Layer 2 of a small transformer language model trained on English Wikipedia (15 layers, counted from 0, width 64).
A neuron adds its activation times its output weights to the MLP's output. To switch it off is to set its activation to zero at one token and run the rest of the model.

Output weights of the MLP neurons that the questions are about. A number n stands for n times 0.0036.
n2: -38 22 -27 17 -9 -27 15 7 7 -11 -28 -25 -63 13 -14 9 35 61 35 28 38 -66 0 57 60 8 -19 22 -29 -11 38 -13 -20 -13 -39 30 -25 -36 33 -17 5 49 -9 -34 -10 1 -51 24 38 -12 -31 16 -38 -32 -49 -36 -61 5 25 30 -11 -23 22 52
n4: 43 -22 -10 -37 -13 33 -60 -9 30 -3 -10 -15 -58 32 55 26 54 14 -2 21 18 16 -41 24 5 -21 12 5 -19 -20 2 24 -24 11 49 -16 6 -34 54 -25 47 18 6 21 31 21 -8 -13 -48 -8 -49 -22 -62 -12 43 -20 -50 58 -55 -20 29 -35 31 66
n6: 14 13 9 8 3 4 33 2 9 53 -17 32 44 33 -77 -64 -27 -27 -33 -17 67 44 -6 -3 30 17 56 50 -40 36 -19 9 -17 -22 -6 10 21 17 71 -56 33 -8 3 -8 -59 42 -6 45 48 -9 -48 -14 -32 5 -17 57 30 -60 -4 56 -8 -15 7 -6
n7: 7 -21 -24 -67 4 16 -61 -31 -27 22 14 -4 -62 -49 25 33 -58 -45 40 -3 -17 46 17 -12 16 1 12 -68 26 44 40 3 -41 -31 20 -2 11 -26 39 -5 20 23 -37 42 -30 -6 19 46 -47 -16 35 -56 33 -28 12 10 11 19 -18 11 2 6 33 -50
n10: -27 -24 -2 8 -42 19 41 7 32 -15 -29 -27 -26 33 23 10 0 -64 -17 1 19 24 -12 -30 -28 15 14 45 34 4 -29 -32 -10 27 -10 -1 28 -9 -17 -9 0 -59 -45 0 41 31 60 -49 -21 -34 -25 -18 -7 53 2 -25 5 -29 -16 -29 -8 3 -26 41
n20: 38 16 32 -81 10 -43 2 -17 15 38 10 -61 41 -29 -8 8 6 27 8 -2 -19 44 -2 31 18 -14 52 4 -26 -15 26 8 -23 -49 37 38 2 31 31 7 -86 -39 40 -1 -31 20 12 -26 -48 -43 -22 -6 -24 -18 0 42 8 47 -1 23 -4 -24 37 -19
n45: 14 14 46 16 -46 16 -10 78 21 -9 4 9 10 -31 44 -47 -30 24 37 34 -26 15 -30 -80 21 -33 -7 -33 16 -19 19 -9 17 11 20 0 11 -56 -12 -40 2 17 4 25 -17 -56 -48 24 42 -24 -29 7 59 2 30 15 -55 -24 26 -32 -7 -5 0 -10
n52: -26 17 -16 22 27 -44 -3 -16 -1 -36 39 5 15 -45 17 2 -78 -87 -46 34 15 37 15 18 -55 3 -57 -7 -1 40 42 -43 -39 -40 13 -53 3 37 -24 -53 -29 24 25 -78 -16 26 -35 -22 -9 -20 -15 50 -17 31 50 -4 -19 -6 29 -10 34 -6 -9 -15
n53: 36 17 11 -54 4 23 35 -27 22 12 10 -42 -28 8 6 -32 -28 -21 24 -5 19 30 -22 -66 7 -21 15 -35 3 27 23 2 -7 66 -8 29 -2 -18 -26 -21 3 -23 17 9 -46 -5 -34 -83 28 5 -10 19 15 9 36 -18 -37 -48 -10 8 -17 2 -14 90
n56: -23 1 -3 51 3 33 -4 -19 -51 71 5 -2 46 38 -11 2 39 3 44 -19 -2 33 38 -38 -9 61 38 46 -28 -19 41 11 -30 10 8 -42 -12 -11 -21 79 3 12 -33 -48 2 -53 -46 -12 1 -13 6 25 12 4 -23 -10 0 22 -4 3 -17 16 -17 -5
n64: -4 -54 -17 32 -15 -19 -11 14 -25 -64 -22 9 21 -43 49 -16 20 -63 26 35 52 1 -35 -31 -6 50 2 -1 -4 -35 55 -10 -2 -43 -36 -2 24 9 9 -8 -36 11 5 55 6 5 20 -19 -6 -25 -35 5 -10 -24 25 -15 -45 43 57 -30 -48 -25 24 -16
n90: -57 40 25 10 -6 26 -77 -53 -24 -30 -19 -43 -29 17 -19 -10 6 -4 13 47 -23 -12 36 -28 -19 16 -20 -39 -38 48 30 -24 47 58 -12 19 16 -31 -13 11 15 17 -3 -21 8 6 33 -38 30 -18 37 -28 11 46 -21 67 16 -47 50 -61 -26 -5 -13 22
n104: 23 9 13 16 52 -16 -12 -25 -47 -11 -11 -50 23 -13 22 -21 7 39 -17 31 -52 -48 -8 30 -44 7 16 20 14 -32 31 22 18 5 9 -26 -58 -57 -42 -33 35 15 -2 6 -39 30 54 26 7 -11 -14 -34 32 -18 -7 5 26 32 -13 2 33 -7 -55 0
n113: -26 17 -15 -12 -17 -65 51 -5 -22 20 -24 9 18 18 -32 14 14 93 12 64 -27 25 38 0 6 46 -13 -31 -9 -12 70 -19 -29 -14 7 -24 24 17 13 -15 37 21 -30 -25 31 -10 -31 -8 -45 -3 -42 10 -4 3 -7 58 -29 -29 41 -27 -47 59 -19 -3
n126: 4 -21 -18 26 23 23 -85 13 2 -10 -11 -9 -45 -38 -66 -2 -39 -9 1 9 -25 -9 -18 -30 -94 54 -72 -1 -30 -35 -26 4 58 15 20 21 27 9 2 19 93 6 -6 -31 36 7 -36 44 65 54 -11 -12 8 -23 -10 -9 -39 29 27 -4 12 32 -24 39
n174: 10 -46 -30 -36 11 33 29 -28 18 -45 6 -7 -10 -6 -22 -9 -19 8 13 6 38 3 -30 -34 51 -67 42 -6 22 -8 -30 5 35 39 -13 -1 60 51 -5 27 -75 -28 21 -26 -29 62 37 -8 2 5 14 38 63 -23 -1 -22 -62 7 -14 -4 -45 8 14 -31

Each question names a token from some text and the token that comes next. It shows the activations a of the neurons there, in the order above. A number n stands for n times 0.12.

Then comes g, the gradient of the next token's log-probability with respect to the MLP's output, scaled to length 1. A neuron's effect is roughly proportional to its activation times (output weights . g). A number n stands for n times 0.0049.

"85", then " a"
a: 44 10 -5 14 -12 5 0 -1 -16 -4 -6 -22 1 -8 0 -1
g: 16 -4 -11 18 12 -17 8 -14 24 -9 -12 39 10 37 -37 -12 17 0 38 2 -17 -37 15 -26 70 -13 -31 8 -22 -19 15 2 46 -26 -19 27 6 13 26 -20 8 42 34 13 17 -29 -7 0 -35 75 4 16 26 -6 3 27 20 5 24 -8 34 12 -14 -53
Which two neurons, each switched off alone, lower its probability most, in order? n10, n53

" en", then "erg"
a: 1 3 -2 2 1 -2 -2 1 0 -1 0 1 45 0 1 1
g: -28 56 -13 -24 22 3 -6 -27 17 12 -2 -7 -39 3 -30 -28 15 -2 31 -30 36 52 7 -24 84 -1 24 -12 -29 4 33 23 -24 -18 -11 -13 -30 6 -13 6 -27 41 -3 25 -6 -14 23 13 -51 -28 -10 -4 -3 10 -27 10 -2 9 -17 -11 19 -39 38 -23
Which neuron, switched off, raises the next token's probability most? n104

"ower", then " en"
a: 17 15 12 -3 2 9 6 0 -4 7 -48 0 0 27 0 1
g: -5 -33 -26 -58 -14 0 -14 22 3 33 -23 6 -17 -2 -22 -1 -17 69 -33 7 5 38 33 -5 -36 -34 -44 3 58 -28 -31 -6 -24 -20 24 1 30 -52 -5 -6 11 31 -22 9 15 -21 -23 27 -51 4 -17 -11 -20 -11 1 -23 12 -27 -8 10 -20 25 0 0
Which two neurons, each switched off alone, lower its probability most, in order? n64, n113

" ", then "18"
a: -3 1 0 0 -2 -3 2 0 0 -8 -1 -1 1 12 0 49
g: -29 7 30 -42 25 10 55 4 28 18 17 -10 -9 7 -24 13 18 -87 -9 -22 -3 -21 -5 -33 18 -33 -18 -23 -49 27 -3 -29 1 13 -28 -7 0 28 3 18 -31 25 5 -6 -2 -14 -9 26 40 7 37 -12 31 23 24 -20 -14 -48 16 -7 18 15 -38 -24
Which neuron, switched off, raises the next token's probability most? n113

"ation", then " to"
a: 29 29 17 12 3 3 0 0 -16 -4 -14 -20 1 7 -1 0
g: -2 -55 -16 17 -10 44 31 13 42 15 -40 26 13 9 43 41 9 -1 6 -29 44 -23 0 -6 29 14 29 -8 -13 28 25 -37 -59 6 21 -8 21 -7 22 -26 17 16 -11 7 -32 9 -11 29 -50 30 25 -29 42 18 5 -14 -15 2 -9 -16 42 19 12 -7
Which two neurons, each switched off alone, lower its probability most, in order? n4, n90

"f", then "act"
a: 5 8 27 3 -17 17 6 0 0 -10 1 -31 1 -7 0 15
g: -34 39 24 33 11 -4 -32 12 -17 -25 9 -63 -15 -3 23 -7 4 -30 -49 -24 7 -28 -52 -12 6 -16 -8 -27 -2 11 -19 39 10 19 69 -18 6 -11 41 8 11 19 -14 -3 -28 -16 27 -74 15 -8 -13 13 -27 -18 -4 -19 -5 -12 -27 9 12 -25 5 -10
Which neuron, switched off, raises the next token's probability most? n90

"ol", then "ar"
a: 4 0 6 0 10 -22 9 -4 0 -1 -41 -27 1 -28 1 15
g: -13 9 4 -27 -7 16 3 -2 48 -19 41 -26 15 -31 39 -24 -5 -54 -4 -30 18 -51 1 -61 10 -10 -46 -52 18 -9 -14 -37 -1 23 40 2 -5 -36 14 -26 25 -19 9 22 43 -3 24 -31 -1 -29 16 47 1 -7 -17 -10 0 -12 -6 -23 2 -8 -20 -17
Which neuron, switched off, lowers the next token's probability most? n113

"ost", then " elect"
a: -25 19 2 26 -17 23 2 2 -2 0 -19 0 0 12 1 -1
g: 6 -20 68 -12 55 20 42 -5 9 -4 39 -50 -17 9 -22 -25 5 -6 -1 0 -30 19 61 42 27 -14 -24 12 -22 18 -26 -15 26 8 -39 20 2 42 20 7 -10 19 14 -12 -36 14 5 -2 39 -24 1 21 14 -7 7 9 -13 48 -31 -23 22 18 23 11
Which two neurons, each switched off alone, lower its probability most, in order? n20, n64

"ank", then "a"
a: -12 17 -15 47 0 1 2 0 0 0 -4 8 -1 14 0 -1
g: -39 31 -36 -19 2 -12 -28 -22 24 19 -41 -51 21 3 71 -8 19 40 22 0 41 20 0 -15 -17 -30 12 3 -36 18 17 -9 -38 7 -25 -26 2 6 33 39 28 -18 15 3 15 -2 -47 3 -11 8 -28 -37 -27 -7 -21 -8 -16 11 20 -23 15 -44 -15 -21
Which neuron, switched off, raises the next token's probability most? n2

" L", then "ank"
a: 0 -1 3 -42 -2 -2 -1 1 -2 -1 -1 0 1 0 0 -2
g: -21 -2 11 9 -22 -15 21 -12 34 44 10 -36 14 3 0 35 15 1 10 47 -20 -23 -20 -44 20 1 -27 28 -3 -6 -32 14 14 2 -18 33 11 -78 25 36 -52 14 25 22 28 -3 6 10 43 34 -14 -7 6 19 16 -28 43 14 9 6 8 56 3 -8
Which neuron, switched off, lowers the next token's probability most? n7

" in", then " "
a: -1 0 -3 -4 -3 -2 1 -1 -4 0 -3 -4 4 0 0 0
g: 39 42 27 -3 16 5 19 41 64 -7 23 -13 10 56 -9 -17 16 -6 62 -33 -4 9 -14 -23 -4 9 -12 -13 -5 -35 14 19 8 -23 36 -6 -6 1 10 5 1 -50 -39 -12 32 13 -37 57 -14 -5 12 -7 -7 39 27 -9 -38 -1 -11 -7 -28 -22 21 -12
Which neuron, switched off, lowers the next token's probability most? n90

" of", then " species"
a: 12 -2 17 24 0 0 1 -1 -18 -24 -2 0 4 -1 0 -2
g: 43 61 -2 32 1 -12 -6 4 12 21 17 7 7 -19 27 -38 16 2 -83 -30 -48 -37 -10 -22 30 -11 -50 35 3 -16 16 -8 6 6 25 -20 17 25 17 -17 20 5 23 -36 18 -18 -20 8 1 -19 15 -42 18 27 -7 -21 21 -14 5 -5 15 33 38 -20
Which neuron, switched off, lowers the next token's probability most? n53

" c", then "ust"
a: 1 1 -1 1 0 -4 -6 2 0 0 -9 3 0 0 0 -1
g: 27 26 40 -35 -13 -1 -18 -15 28 11 -26 -87 17 15 -3 -30 -7 21 -13 5 8 -35 17 9 27 -5 16 10 -10 -17 -14 -46 -32 10 -47 -16 -25 -27 -21 20 -13 -22 19 15 -16 -27 -23 5 14 27 -20 -12 9 29 15 -18 -28 -18 -34 -44 18 55 -13 -27
Which neuron, switched off, raises the next token's probability most? n45

"ants", then " of"
a: 11 -13 30 -11 -22 12 0 5 -21 7 -4 -3 1 1 1 3
g: -4 -3 36 -11 35 52 2 -12 41 29 3 10 21 10 0 35 -17 -22 36 35 -14 -13 12 0 53 15 -4 30 -6 20 59 -8 -3 12 11 31 -21 30 -28 -5 14 58 60 6 -9 3 11 35 46 21 18 -24 13 1 8 22 -18 17 14 -7 39 5 -28 -18
Which neuron, switched off, lowers the next token's probability most? n10

"age", then " had"
a: 12 -1 -16 -3 0 -5 -2 0 -9 -2 -7 -28 1 21 11 34
g: 6 14 -2 -57 32 13 -8 -8 5 3 11 37 10 -14 -65 40 -20 -43 19 58 34 6 13 11 16 -6 -2 0 -35 -26 22 -54 -18 13 -35 27 -21 -21 -23 -26 25 14 -18 18 35 31 -5 25 -49 -35 -24 -31 4 -16 2 11 23 19 9 -1 -3 13 17 -14
Which neuron, switched off, lowers the next token's probability most? n113

" d", then "im"
a: 0 1 -3 -2 1 -3 -1 1 -3 -1 -3 1 0 0 1 0
g: -30 -34 -10 -46 -2 -10 -49 -16 -22 5 4 -2 35 3 18 0 39 -4 -31 -59 -14 -11 -55 -12 -65 -22 -2 20 42 -8 -14 -12 -2 -9 4 3 -14 51 -7 7 -20 -6 -23 26 -29 0 -27 -9 -28 3 -30 -16 8 -56 -17 17 -33 4 4 8 10 -33 -1 -37
Which neuron, switched off, lowers the next token's probability most? n53

"ance", then "\n"
a: 24 -21 21 8 -28 12 0 2 -7 1 -1 -3 1 10 0 0
g: 3 30 68 -14 22 -25 -20 -6 -12 -20 24 -11 -10 -73 -44 30 17 0 -22 -11 -33 0 -16 -1 20 2 -6 -49 -30 -38 -1 -12 17 -24 -34 29 -41 15 6 4 2 20 16 -19 31 -3 29 -12 74 -29 -7 25 -18 -13 9 9 6 20 9 -31 -10 3 -19 -9
Which neuron, switched off, lowers the next token's probability most? n10

"uman", then " R"
a: 5 0 37 -2 -22 1 17 1 -3 -3 0 -1 1 10 0 0
g: -20 41 12 -22 -14 0 24 6 20 18 -1 -53 -44 -32 -22 -6 13 -7 -10 -2 -7 -45 17 15 18 -19 -49 -22 25 10 -26 48 41 -2 -36 0 -42 5 25 22 49 -27 -13 -29 -42 24 -20 19 -8 16 -49 39 -14 -6 27 16 -17 -5 -13 -21 -3 -15 32 -3
Which neuron, switched off, lowers the next token's probability most? n10

"am", then "ma"
a: 7 1 9 0 -17 16 -1 1 -2 0 -5 -1 1 11 0 -4
g: -17 -49 21 -47 0 41 -10 -26 -32 -10 -47 -4 17 2 -2 28 2 -32 9 33 14 75 22 5 -45 1 3 10 25 -14 11 -44 16 -2 1 15 -21 -35 -11 6 12 31 5 -10 14 24 -30 12 -49 -16 9 2 -34 -7 -10 50 0 -9 -19 14 10 -3 -57 -14
Which two neurons, each switched off alone, lower its probability most, in order? n113, n20

" attem", then "pt"
a: 2 1 0 0 0 -2 0 1 -2 -3 0 0 9 1 6 -29
g: 33 -2 15 24 -24 -28 -7 -25 21 -14 11 15 7 -2 13 30 39 1 2 -30 -8 -4 -34 4 -26 28 -35 -19 -33 -27 1 34 -21 -8 27 4 -8 24 8 -28 -14 3 19 7 -82 -8 41 -27 -44 -4 0 22 34 19 -43 11 -26 20 20 -2 -36 -64 -19 -4
Which neuron, switched off, lowers the next token's probability most? n104

" she", then " even"
a: 0 1 -1 0 0 0 1 16 -10 1 0 -6 2 2 0 -7
g: -33 -17 -16 -42 42 11 63 7 6 -5 29 -15 -31 -3 52 -4 -13 9 17 24 -6 17 9 25 -10 -18 -39 -21 -7 63 30 -11 -21 -5 -11 21 19 55 -32 1 5 25 -6 9 58 7 31 15 -25 33 -8 29 -28 -5 34 -30 7 -2 -24 -5 -18 -19 10 18
Which neuron, switched off, lowers the next token's probability most? n52

" the", then " same"
a: -2 2 18 22 -3 -1 1 0 -1 3 0 1 0 1 0 0
g: -9 51 7 -45 -10 -29 -56 8 -6 21 -12 8 -5 -41 -39 10 3 -15 0 11 -16 23 18 6 25 -9 -20 -37 -26 32 33 0 4 -6 -3 6 -5 11 -13 -39 -2 -3 16 17 10 22 53 -25 -91 23 -44 -20 -10 15 18 -3 10 23 -6 -34 28 -20 -8 26
Which neuron, switched off, raises the next token's probability most? n6

" she", then " h"
a: 0 1 -1 0 0 0 1 21 -9 1 0 -7 2 2 0 -9
g: 39 -21 -47 -25 18 -3 40 -5 -23 -24 14 29 -31 -42 -12 -34 -23 -21 21 -19 -7 1 20 68 0 11 -35 -7 -32 41 7 -25 -3 19 24 16 -22 37 -41 25 -4 45 -14 -26 15 1 42 -4 42 17 -8 -16 15 -2 19 -14 -17 16 -31 23 -24 14 25 -18
Which neuron, switched off, raises the next token's probability most? n174

"c", then "ited"
a: 27 -1 15 -20 -11 14 8 -1 1 1 2 -48 2 3 1 -1
g: -34 -10 -20 55 -39 21 35 22 -46 -6 -9 19 18 22 51 39 -9 -4 -46 -22 -35 57 16 -25 28 -19 43 57 3 -6 0 11 -54 -10 -2 13 -23 -10 -14 6 -3 10 4 -10 23 -6 16 -16 7 -25 -15 -30 16 13 -2 -16 -35 15 -14 5 -5 -17 -6 38
Which neuron, switched off, raises the next token's probability most? n10

"v", then "ana"
a: -5 11 -18 15 -4 5 13 0 1 1 1 -1 1 8 2 1
g: -16 41 69 45 -16 -6 2 -9 11 -9 30 -20 -7 19 -1 53 16 8 -18 17 -17 -42 -46 -20 20 2 -31 -6 -35 -2 -39 -6 -32 28 45 -5 1 -43 -18 20 28 54 -8 14 -13 -9 12 -27 32 -34 -1 -32 -10 6 -19 -2 14 8 16 -7 -6 -48 9 -1
Which neuron, switched off, raises the next token's probability most? n7

"l", then "n"
a: -8 -2 14 -3 -6 27 2 0 -6 -2 0 -4 0 6 0 -1
g: -10 -4 -3 -24 12 -26 -14 -26 25 32 -5 -76 -5 49 -50 -1 -7 0 31 -30 -8 42 43 0 22 6 -10 -30 -6 1 -2 -25 13 -8 -35 8 -19 29 -19 -16 50 32 -1 -30 8 31 -44 -19 -44 -38 12 11 3 -13 7 30 11 -29 13 -11 13 -37 -7 13
Which neuron, switched off, lowers the next token's probability most? n20

" and", then " $"
a: 15 -1 2 8 -1 -3 3 -1 -2 -45 -11 -6 0 0 0 -1
g: -6 -3 18 33 -15 12 4 -11 -7 15 22 -37 7 1 -21 -12 43 19 -42 -51 -25 -35 21 -34 49 -7 28 -3 -17 14 -23 19 39 -60 -3 40 -49 -30 40 3 34 -24 -3 -3 -14 -7 25 -22 -16 -24 -31 -1 3 -5 -18 27 38 11 12 17 4 -25 19 -40
Which neuron, switched off, lowers the next token's probability most? n64

"osp", then "her"
a: -9 -1 43 -10 -15 -7 7 1 0 7 -3 4 1 8 0 -3
g: 11 41 -12 -21 8 -6 -16 25 36 -5 2 0 24 15 -19 -1 -22 24 25 7 -18 9 -37 -10 37 -11 28 -18 30 13 -7 50 25 0 16 8 11 -13 -14 24 22 6 -18 -5 -60 37 -6 72 0 77 9 -2 17 11 11 3 -3 22 -43 40 -17 29 -15 -33
Which two neurons, each switched off alone, lower its probability most, in order? n6, n10

"age", then "."
a: 13 2 -19 -2 0 -9 -1 1 -4 -6 -6 -24 0 18 34 19
g: -32 8 14 -33 -7 19 18 -21 -28 8 51 5 -24 13 -49 45 -18 -57 -13 -24 5 3 3 18 -59 2 -7 6 -51 -31 -7 -44 -24 19 -59 -24 -30 45 -9 -35 -1 14 -26 33 43 15 16 -3 5 3 0 -11 8 1 -8 14 14 -6 -2 -16 2 30 -1 14
Which neuron, switched off, lowers the next token's probability most? n126

" a", then " national"
a: 6 1 9 0 -1 -4 -2 0 -1 2 -14 1 2 0 1 0
g: -5 -11 -32 -12 -26 -44 -34 -17 5 -10 10 -7 -23 -11 4 -32 18 11 0 21 39 12 1 51 13 -15 36 6 29 -13 -13 -6 -12 -17 26 -25 15 -7 -39 12 -57 -1 -18 15 -1 18 -37 -52 11 51 -9 75 0 16 3 -8 -2 15 40 -41 0 24 32 -26
Which neuron, switched off, raises the next token's probability most? n64

" the", then " position"
a: -2 1 12 9 -1 -2 2 0 -1 6 -1 1 0 1 0 -1
g: 27 -38 4 -32 15 21 9 13 -3 -9 18 12 -1 35 -3 58 9 -15 -21 18 -15 8 16 21 42 10 50 -57 -71 23 10 -27 -45 -27 -35 8 25 20 8 17 -18 -4 17 -10 -6 -5 38 -9 -35 -28 18 -10 -24 17 17 -7 19 -10 -23 -15 2 -27 -11 54
Which neuron, switched off, lowers the next token's probability most? n7

" of", then " the"
a: 3 -2 8 15 0 1 1 -1 -22 -42 -4 -3 7 0 0 -2
g: -8 -29 -26 -43 58 12 -2 -24 47 -14 -22 22 -2 27 -17 -10 17 38 43 27 -3 -2 46 37 45 10 -13 -32 46 21 -31 -34 28 39 -17 3 -2 -36 -22 9 -2 -16 29 4 -6 8 13 -2 -26 43 -14 40 14 6 8 -7 -21 12 -23 -15 -1 -29 -18 -27
Which neuron, switched off, lowers the next token's probability most? n56

" by", then " P"
a: -7 13 13 30 -1 8 2 0 -7 -36 -4 -2 2 2 -1 0
g: 16 21 16 8 -15 -1 -29 4 25 9 17 12 24 44 -25 -20 26 -19 14 4 6 -1 17 66 -2 15 18 -56 5 -11 17 26 -24 7 -29 -24 26 -17 -34 -20 -17 -78 19 18 -19 23 -26 2 45 6 -4 -27 13 11 25 10 0 5 34 17 18 23 -53 43
Which neuron, switched off, raises the next token's probability most? n7

"ous", then "ed"
a: -14 0 10 0 -6 27 0 1 -1 -9 -13 0 1 41 1 0
g: -7 -61 37 -7 -34 1 -21 -5 -45 69 -22 10 -6 -32 -43 5 12 53 5 -1 0 -29 4 -34 16 19 -3 -10 18 31 7 18 -42 3 -15 13 11 -15 6 16 -22 -20 -68 16 17 -6 6 -11 17 39 7 38 25 12 22 -8 8 6 -38 2 -14 11 2 43
Which neuron, switched off, lowers the next token's probability most? n113

"l", then "ied"
a: -3 -1 13 -9 -14 26 0 -1 -1 -1 -1 -3 0 2 0 0
g: 32 23 -4 9 15 3 -27 19 -15 26 -5 15 -51 37 1 27 -33 17 25 -14 -27 -14 -2 32 0 -9 48 7 -2 36 -8 -6 36 19 39 -14 -8 52 -30 32 -34 -12 26 15 14 23 -14 6 -75 -12 -27 3 61 -2 -11 -25 6 47 9 4 9 2 6 12
Which neuron, switched off, raises the next token's probability most? n6

" (", then "app"
a: 3 2 4 -10 -4 -6 1 0 -5 6 0 -5 1 21 0 3
g: -7 -37 24 -36 -2 17 4 12 -31 -5 -30 3 -38 -7 -4 -48 13 3 -1 -31 20 23 0 48 -9 10 2 -68 38 30 25 -40 -10 33 66 -15 6 -29 22 23 -54 6 -17 31 1 1 3 30 22 9 -5 -10 -17 13 -16 -5 -26 8 -9 8 -3 -20 -20 49
Which neuron, switched off, raises the next token's probability most? n7

" b", then "ene"
a: 0 1 0 2 0 -1 1 0 0 5 -1 3 0 2 0 -4
g: -10 -23 21 11 -17 -5 -8 -27 7 9 -12 -40 -33 -19 3 44 22 -11 -26 -22 -4 15 7 24 28 12 -5 69 -57 -53 19 13 -11 5 -24 -22 20 27 -42 -21 -33 29 12 2 -1 -31 17 10 -63 54 -3 -13 1 10 -8 -32 12 -2 32 -10 7 7 34 18
Which neuron, switched off, lowers the next token's probability most? n56

"ro", then "id"
a: -3 0 2 2 3 12 4 1 2 -1 -12 -23 1 8 1 1
g: 22 15 -38 29 -2 -26 -13 -11 79 -12 7 29 -27 -76 36 -21 14 34 4 -32 39 -28 -11 34 -30 9 -10 -21 10 -15 -10 -30 -16 -14 -6 28 -24 -10 9 0 20 -30 19 -5 32 -2 -36 -20 -36 -37 0 -19 -15 2 -13 15 -14 19 -36 3 -20 2 -28 -14
Which neuron, switched off, lowers the next token's probability most? n90

"an", then "age"
a: -11 -1 -4 -4 -13 41 0 0 1 -3 -11 -7 1 39 1 15
g: 22 2 10 18 -14 -24 -6 -19 56 13 19 9 18 -5 44 18 -16 -2 22 -4 -1 -40 34 0 -8 -4 -31 -25 47 -14 -61 -9 18 26 4 -8 27 60 26 6 4 18 -34 -7 -17 -11 -8 -6 65 -40 -44 8 24 -33 12 -11 -20 45 22 -9 -8 -15 -10 21
Which neuron, switched off, lowers the next token's probability most? n174

" house", then "ke"
a: 1 0 2 2 10 4 1 1 -5 0 -15 -20 0 17 -1 0
g: -60 49 9 20 5 31 -17 -13 -29 -17 -12 -8 10 -7 -30 31 -7 -34 -29 -6 -17 48 -19 46 30 25 0 -29 -27 -10 -50 -2 2 -22 21 -27 16 36 17 -14 -10 40 -3 -2 -11 -24 -35 35 12 60 -23 16 -13 -1 -15 1 5 -1 -17 11 2 -29 -17 -49
Which neuron, switched off, raises the next token's probability most? n10